Layer 8 of a small transformer language model trained on English Wikipedia (16 layers, counted from 0, width 128).
A neuron adds its activation times its output weights to the MLP's output. To switch it off is to set its activation to zero at one token and run the rest of the model.
A neuron's activation on a vector x is ReLU(weights . x), where the dot is the dot product.

Input weights of the MLP neurons that the questions are about. A number n stands for (n - 500) times 0.00074.
n34: 450 442 463 433 541 331 598 520 606 325 549 471 534 644 607 373 475 538 332 354 456 682 632 575 414 496 293 420 394 521 679 544 524 545 508 352 618 386 479 282 625 647 416 123 484 745 600 627 487 406 462 185 598 500 286 516 656 544 195 353 513 434 451 171 632 323 467 716 694 552 794 411 406 430 219 508 786 641 586 691 612 524 516 556 213 593 586 496 742 688 545 598 646 492 353 654 459 565 739 305 403 419 476 539 555 454 504 459 802 338 431 600 633 564 545 410 606 543 602 624 631 335 331 421 500 539 621 331
n270: 561 247 766 382 330 673 741 367 519 524 696 586 698 629 504 613 661 426 418 631 543 383 678 349 540 351 703 617 416 439 385 610 496 589 401 729 643 534 595 283 595 484 305 139 484 771 445 586 402 611 331 305 500 464 428 568 455 508 636 422 733 508 409 546 629 682 480 418 545 410 668 357 384 382 484 348 596 524 453 451 507 306 504 632 428 615 572 539 595 475 492 702 320 325 500 500 635 559 528 297 425 294 608 483 255 557 272 511 568 313 544 835 292 671 508 684 446 479 296 436 310 661 439 597 591 534 543 681
n306: 575 379 540 335 591 403 755 633 500 552 487 617 339 337 722 573 328 405 324 258 409 487 553 361 439 457 544 739 400 599 566 320 517 685 644 557 417 467 944 351 652 387 538 680 548 623 514 487 850 605 486 464 646 259 430 446 418 296 346 297 451 727 504 475 404 454 371 556 423 638 978 522 531 500 723 576 286 264 504 496 736 361 325 688 667 443 408 411 418 365 354 609 722 500 775 364 765 626 478 496 422 748 546 306 587 670 469 548 487 427 566 540 531 550 242 358 477 634 697 488 382 470 540 453 583 741 349 228
n447: 687 402 447 283 357 484 546 602 616 416 440 595 482 387 406 426 589 550 320 492 314 748 699 410 331 421 540 347 864 360 230 241 405 496 508 605 416 461 546 352 687 508 523 601 632 608 364 469 529 536 417 630 408 312 758 320 821 472 235 508 480 439 230 500 425 581 426 221 599 516 424 683 504 530 204 479 519 700 452 565 526 544 364 344 435 436 672 481 508 656 617 542 293 675 352 553 508 556 573 379 532 648 442 513 675 759 582 467 604 554 632 656 488 626 500 769 595 424 251 500 400 437 261 644 564 614 401 488
n458: 689 606 542 487 430 613 431 508 532 347 667 547 584 353 585 439 722 551 344 419 594 230 631 406 550 614 595 597 388 581 606 687 373 303 500 379 661 464 453 476 636 157 281 412 405 263 540 496 415 421 461 601 517 542 295 456 666 615 726 474 517 525 936 460 496 434 623 386 581 369 242 463 554 642 376 321 412 618 48 568 439 368 628 399 662 521 517 564 603 568 664 270 679 639 529 508 512 669 471 476 545 562 332 711 526 551 780 293 521 474 442 504 432 218 309 683 509 364 562 610 758 545 353 645 438 673 643 402

Output weights of the MLP neurons that the questions are about. A number n stands for (n - 500) times 0.00038.
n34: 715 430 301 532 673 474 444 442 460 636 504 619 313 238 483 318 118 360 612 333 719 426 375 405 607 525 483 564 413 484 542 423 447 496 475 303 591 544 406 578 698 371 588 815 443 630 353 575 319 538 612 594 457 459 707 675 976 554 641 540 479 586 379 806 649 738 281 532 321 396 348 185 664 377 500 585 586 774 600 352 459 399 471 500 645 520 438 375 366 252 602 711 500 817 435 411 504 571 666 393 370 394 517 563 210 590 467 599 172 626 512 599 576 645 570 443 448 387 500 543 346 469 461 383 517 607 319 402
n270: 565 654 461 544 622 496 475 705 417 289 542 634 290 694 688 513 344 253 566 485 530 472 332 492 472 447 330 292 396 322 619 687 376 422 557 738 414 279 339 628 247 603 788 765 540 712 587 513 643 458 521 379 415 447 564 551 715 500 335 596 475 317 300 297 348 581 592 433 476 573 589 583 620 608 631 456 742 519 259 744 509 716 423 424 446 515 731 532 471 475 381 565 280 504 480 596 402 252 398 555 496 435 442 186 860 414 602 570 336 471 372 451 797 443 431 254 517 532 608 285 509 734 632 469 479 690 483 622
n306: 675 337 573 566 457 500 625 432 617 674 401 295 847 459 347 644 578 618 587 368 138 783 453 362 524 658 585 555 601 739 457 495 542 491 640 359 621 699 590 550 603 247 113 289 760 230 436 217 231 583 666 522 465 317 520 370 539 290 631 644 672 679 523 321 470 213 590 146 329 616 484 655 571 699 129 528 558 263 656 526 326 480 749 691 553 281 701 684 265 620 578 325 378 467 344 674 408 602 442 425 388 724 539 720 687 428 563 316 669 254 689 505 342 464 658 577 308 594 682 463 280 692 555 869 317 330 471 327
n447: 331 464 438 596 303 158 670 372 440 281 572 496 601 469 451 545 432 504 680 414 557 464 518 473 376 587 610 243 450 453 545 546 286 448 636 616 533 562 401 637 648 541 662 462 575 441 378 492 648 556 382 371 424 482 496 534 266 579 529 793 519 510 300 643 538 446 543 500 489 584 631 476 680 628 832 489 684 465 694 599 524 411 362 240 440 545 516 393 685 379 645 200 621 454 622 464 387 452 548 621 633 424 367 489 324 656 434 405 590 228 378 412 519 438 527 539 531 404 693 556 442 685 608 177 346 390 667 504
n458: 567 338 650 558 584 327 331 460 289 500 435 319 708 542 485 743 489 510 723 495 346 588 457 450 588 539 608 802 383 720 555 485 273 509 792 474 416 782 572 588 405 480 543 500 365 359 120 199 354 811 433 494 531 672 500 244 652 747 515 199 897 594 421 385 719 284 776 559 393 97 607 92 252 338 554 645 419 397 649 457 408 113 559 834 430 420 295 389 485 572 240 642 432 375 447 577 381 360 597 536 570 490 380 755 500 825 618 188 398 314 708 597 758 369 589 380 686 283 444 533 411 931 608 354 601 720 435 490

Each question names a token from some text and the token that comes next. It shows the vector x that enters the MLP there. A number n stands for (n - 500) times 0.0078.

Then comes g, the gradient of the next token's log-probability with respect to the MLP's output, scaled to length 1. A neuron's effect is roughly proportional to its activation times (output weights . g). A number n stands for (n - 500) times 0.00066.

".", then " In"
x: 359 601 507 356 547 404 436 675 267 704 487 574 597 373 341 453 725 585 459 436 247 503 509 456 448 547 374 627 570 590 474 450 568 636 333 336 604 604 630 561 550 580 221 513 601 600 418 266 661 266 536 517 544 620 450 493 298 333 661 568 472 451 524 656 601 339 643 359 525 624 617 556 565 608 604 433 612 405 694 317 365 518 387 732 623 275 460 598 511 578 304 353 588 525 484 483 497 356 486 273 465 674 465 408 665 592 592 330 558 455 526 371 673 515 648 581 464 562 534 426 364 729 441 380 580 263 550 420
g: 435 481 632 399 561 617 533 122 681 548 683 212 341 583 602 539 645 536 333 796 410 548 596 480 311 348 344 585 590 521 646 420 409 74 507 576 517 591 360 427 552 308 287 562 557 466 576 589 609 496 660 401 360 637 340 527 722 216 721 469 494 524 378 477 506 469 651 271 604 600 534 514 434 436 372 599 562 525 536 560 302 426 461 481 381 514 552 676 563 573 303 621 440 712 505 473 464 693 555 492 286 813 547 731 484 312 460 606 478 488 490 639 472 549 470 464 485 689 494 498 650 489 212 151 564 393 591 665
Which neuron, switched off, lowers the next token's probability most? n306

" ", then "et"
x: 471 521 528 526 467 341 444 610 268 714 461 568 640 282 186 433 808 647 566 466 143 430 556 506 556 486 525 440 746 453 406 321 570 571 646 430 562 727 556 652 531 633 349 540 419 470 403 379 386 294 585 502 374 608 462 423 431 442 457 492 376 513 527 748 507 381 624 485 451 463 548 544 585 682 573 527 566 515 615 495 583 466 744 687 412 308 616 696 430 471 430 370 533 424 508 670 300 355 596 300 487 672 204 482 551 504 679 338 570 537 479 399 699 518 633 590 376 489 458 489 353 618 516 405 476 435 503 489
g: 433 284 428 601 458 577 528 338 375 582 468 442 788 487 580 290 314 500 891 384 524 372 433 656 551 608 562 496 299 421 475 239 436 283 706 650 330 467 286 523 521 322 382 396 610 265 408 257 735 615 197 532 520 572 404 591 547 319 332 588 595 410 482 588 715 518 400 494 294 534 558 744 552 549 629 450 502 494 449 618 794 629 453 422 412 744 299 826 536 535 489 366 499 487 562 377 318 481 343 626 549 525 606 370 471 572 557 399 506 642 647 645 669 487 493 393 436 571 706 763 496 407 607 621 607 503 348 452
Which neuron, switched off, lowers the next token's probability most? n447

"fe", then "min"
x: 538 433 642 455 551 507 643 609 220 496 350 532 647 313 424 361 373 789 598 487 419 640 585 483 663 414 652 509 428 476 588 411 602 503 407 425 690 426 451 523 549 449 508 539 493 529 511 466 735 453 524 290 466 643 461 573 242 511 557 494 184 452 428 665 508 500 452 331 606 494 620 568 786 454 683 434 685 579 792 431 267 544 453 621 482 239 515 737 463 422 545 175 480 507 680 466 294 459 601 289 552 618 338 488 430 699 535 421 330 412 480 625 584 605 635 427 368 507 701 598 503 449 373 377 459 396 509 457
g: 477 698 391 507 568 649 585 394 464 793 566 506 490 437 348 560 599 598 363 426 567 624 335 360 241 502 491 454 654 385 272 488 473 625 715 636 465 522 514 342 432 616 447 450 407 439 835 465 575 625 496 503 517 618 534 415 454 701 478 399 730 523 491 365 582 247 560 530 276 528 307 570 411 339 647 741 330 264 802 550 184 564 482 501 386 341 607 598 442 390 295 591 536 328 476 494 573 106 485 407 565 446 545 498 222 861 565 350 635 466 442 653 624 365 641 515 494 556 397 491 567 595 356 723 610 631 645 473
Which neuron, switched off, lowers the next token's probability most? n306

"ib", then "act"
x: 543 460 609 505 427 315 477 508 338 512 526 600 770 483 432 377 576 876 568 735 345 502 427 651 520 390 726 470 646 590 225 564 512 514 600 415 431 707 544 598 400 349 429 437 462 685 472 315 510 368 583 417 467 618 419 524 251 517 286 523 426 485 351 694 444 415 445 397 316 516 618 567 547 622 471 529 660 573 960 469 475 539 620 451 531 442 436 442 401 622 480 228 559 389 439 789 152 311 526 312 599 738 478 391 594 527 588 404 467 455 458 395 617 457 629 596 404 509 582 523 335 422 460 435 565 562 614 536
g: 518 268 602 396 465 471 594 262 324 568 444 564 422 376 270 516 657 389 572 216 522 374 528 458 526 379 399 612 422 377 498 324 453 825 504 542 439 671 564 599 598 469 530 463 604 519 286 396 721 481 480 664 660 254 442 722 337 530 820 473 424 422 506 583 746 540 484 230 558 413 521 236 615 588 566 573 368 587 598 531 583 478 412 296 629 557 444 569 447 390 520 683 685 534 627 251 324 604 369 410 697 487 160 342 617 548 512 488 711 667 673 595 639 655 473 716 358 333 415 421 646 648 236 447 468 557 610 619
Which neuron, switched off, lowers the next token's probability most? n447

" The", then " first"
x: 522 445 733 459 473 485 635 600 245 720 496 539 596 286 302 434 597 563 381 488 298 632 433 494 508 533 539 443 621 545 649 450 507 660 293 339 684 494 549 681 609 436 321 482 523 504 355 413 637 430 626 419 506 646 475 540 450 504 587 552 275 352 557 609 559 435 547 340 507 669 586 644 580 499 643 417 615 281 743 259 317 456 524 601 504 387 346 665 573 620 290 329 543 474 610 641 394 365 529 314 601 609 369 469 659 590 567 485 449 306 545 344 640 621 729 522 447 421 579 464 485 688 420 244 540 311 456 345
g: 551 646 574 720 581 697 540 548 462 519 401 406 525 314 317 435 572 391 318 347 603 550 589 582 57 423 756 259 439 482 418 403 479 419 400 513 528 416 715 693 457 705 466 362 302 217 608 275 555 634 370 649 419 616 512 430 611 454 546 747 376 362 562 352 516 496 342 414 476 583 658 709 566 361 606 564 497 282 373 480 371 529 616 373 438 434 685 819 674 533 535 744 521 390 418 594 397 572 404 714 398 523 542 385 545 385 585 450 676 275 305 419 574 523 630 681 649 447 578 584 679 437 313 757 396 560 531 317
Which neuron, switched off, lowers the next token's probability most? n306

"ima", then "gin"
x: 585 366 721 621 456 447 550 601 397 639 436 565 855 473 509 373 481 742 428 593 361 700 439 667 443 410 615 551 679 575 546 319 689 551 616 440 463 454 321 583 383 498 350 513 549 614 636 382 381 259 526 361 516 525 398 480 234 555 406 485 410 521 495 787 595 519 425 141 444 673 429 542 683 524 410 508 726 715 817 578 460 577 402 586 458 312 401 302 611 476 400 411 496 489 517 709 280 458 481 393 682 724 363 445 436 453 498 473 444 489 523 437 531 337 602 513 385 483 580 579 302 354 453 494 526 424 500 530
g: 421 516 594 421 371 413 669 561 544 510 513 794 590 527 224 101 502 386 410 578 488 245 496 332 439 271 541 677 298 567 559 345 483 633 431 445 311 428 473 642 600 341 577 204 525 451 721 520 296 543 551 591 476 416 553 409 486 651 571 550 541 451 488 697 514 518 272 482 511 539 541 455 681 697 465 525 319 704 391 535 355 543 584 451 507 499 699 483 514 534 748 570 688 423 428 450 564 933 497 539 811 498 436 795 604 594 328 371 378 585 303 432 683 472 655 529 350 436 320 676 617 435 639 390 456 340 430 318
Which neuron, switched off, lowers the next token's probability most? n447

"me", then "ib"
x: 551 684 556 622 358 539 477 643 234 557 422 516 590 395 357 375 730 673 425 496 293 764 639 631 538 650 590 583 488 561 347 478 525 529 588 469 402 484 472 491 539 439 351 549 640 522 733 442 612 273 523 349 556 560 531 260 240 568 422 480 374 493 481 720 444 639 539 418 456 622 458 463 516 517 417 420 654 535 635 499 479 562 473 670 424 271 451 650 371 581 533 309 475 458 605 680 187 414 629 146 537 536 364 555 456 489 600 414 393 449 658 503 753 352 463 723 515 511 590 498 456 632 459 400 555 224 475 412
g: 571 319 588 571 293 344 507 270 610 598 484 565 346 411 416 503 649 696 563 364 533 512 707 658 484 565 523 475 385 328 405 562 207 540 421 335 470 468 752 636 532 712 627 522 465 706 545 267 404 751 247 572 464 409 394 459 484 488 442 461 553 659 441 406 344 379 764 749 528 626 440 728 599 396 610 542 685 351 702 484 649 547 767 496 578 458 404 261 548 633 741 561 396 326 511 511 402 509 628 546 378 496 320 446 481 374 479 585 537 285 609 391 344 582 431 415 594 351 624 749 411 236 318 798 238 496 427 563
Which neuron, switched off, lowers the next token's probability most? n447

" these", then " works"
x: 683 445 588 561 411 632 539 583 312 610 430 578 604 376 484 416 553 784 337 398 348 598 423 604 508 499 630 435 519 538 641 414 465 675 347 388 494 563 517 715 599 408 112 588 538 407 547 358 588 257 589 312 484 514 448 499 216 542 606 508 382 407 644 586 534 629 627 487 640 666 426 509 602 566 585 405 500 388 804 378 397 518 459 614 479 421 238 548 643 453 225 305 697 543 663 492 350 411 581 420 656 695 429 371 692 598 541 511 467 477 506 426 467 429 705 531 526 291 570 598 409 551 385 334 510 374 590 355
g: 487 696 630 820 517 418 521 473 599 480 480 484 428 593 566 433 636 694 371 512 474 399 472 529 482 676 464 267 586 476 344 365 754 271 469 369 509 276 496 444 286 522 422 412 640 222 423 241 433 692 428 396 255 897 330 472 736 583 618 610 528 399 418 369 374 432 537 467 371 646 502 600 601 210 578 674 554 395 557 463 620 660 517 572 419 377 336 445 792 829 547 187 666 424 367 398 496 373 515 420 489 570 280 469 368 625 394 474 509 423 382 463 607 590 716 591 556 388 526 656 622 648 624 647 554 457 532 625
Which neuron, switched off, lowers the next token's probability most? n306

"bury", then " Chamber"
x: 526 431 628 492 390 463 487 600 409 542 550 564 774 395 512 460 669 720 500 547 367 597 503 545 634 367 578 424 585 470 513 268 568 449 453 493 696 585 428 651 378 403 302 501 478 512 542 501 347 378 617 323 437 617 470 565 326 438 354 429 335 185 459 715 519 522 575 393 406 664 496 468 532 443 570 494 922 602 834 507 464 561 495 670 455 609 374 388 398 580 342 371 416 367 612 616 400 318 727 229 525 737 421 253 518 556 625 428 436 476 736 504 642 481 605 369 567 435 694 489 469 401 529 379 536 457 342 633
g: 522 294 591 411 473 718 454 490 501 284 292 427 550 578 410 567 452 456 166 535 780 312 356 567 607 537 518 598 644 773 569 425 393 522 416 632 701 566 300 499 675 589 522 534 575 519 495 310 582 578 569 442 576 373 512 681 702 475 240 505 669 486 512 616 615 457 437 407 501 585 230 512 758 644 533 165 285 521 522 374 527 382 465 459 308 416 878 543 521 565 475 632 435 672 328 362 464 479 769 464 441 326 662 560 502 302 425 638 436 771 527 601 571 294 317 510 445 217 731 436 521 587 378 495 474 410 456 656
Which neuron, switched off, lowers the next token's probability most? n34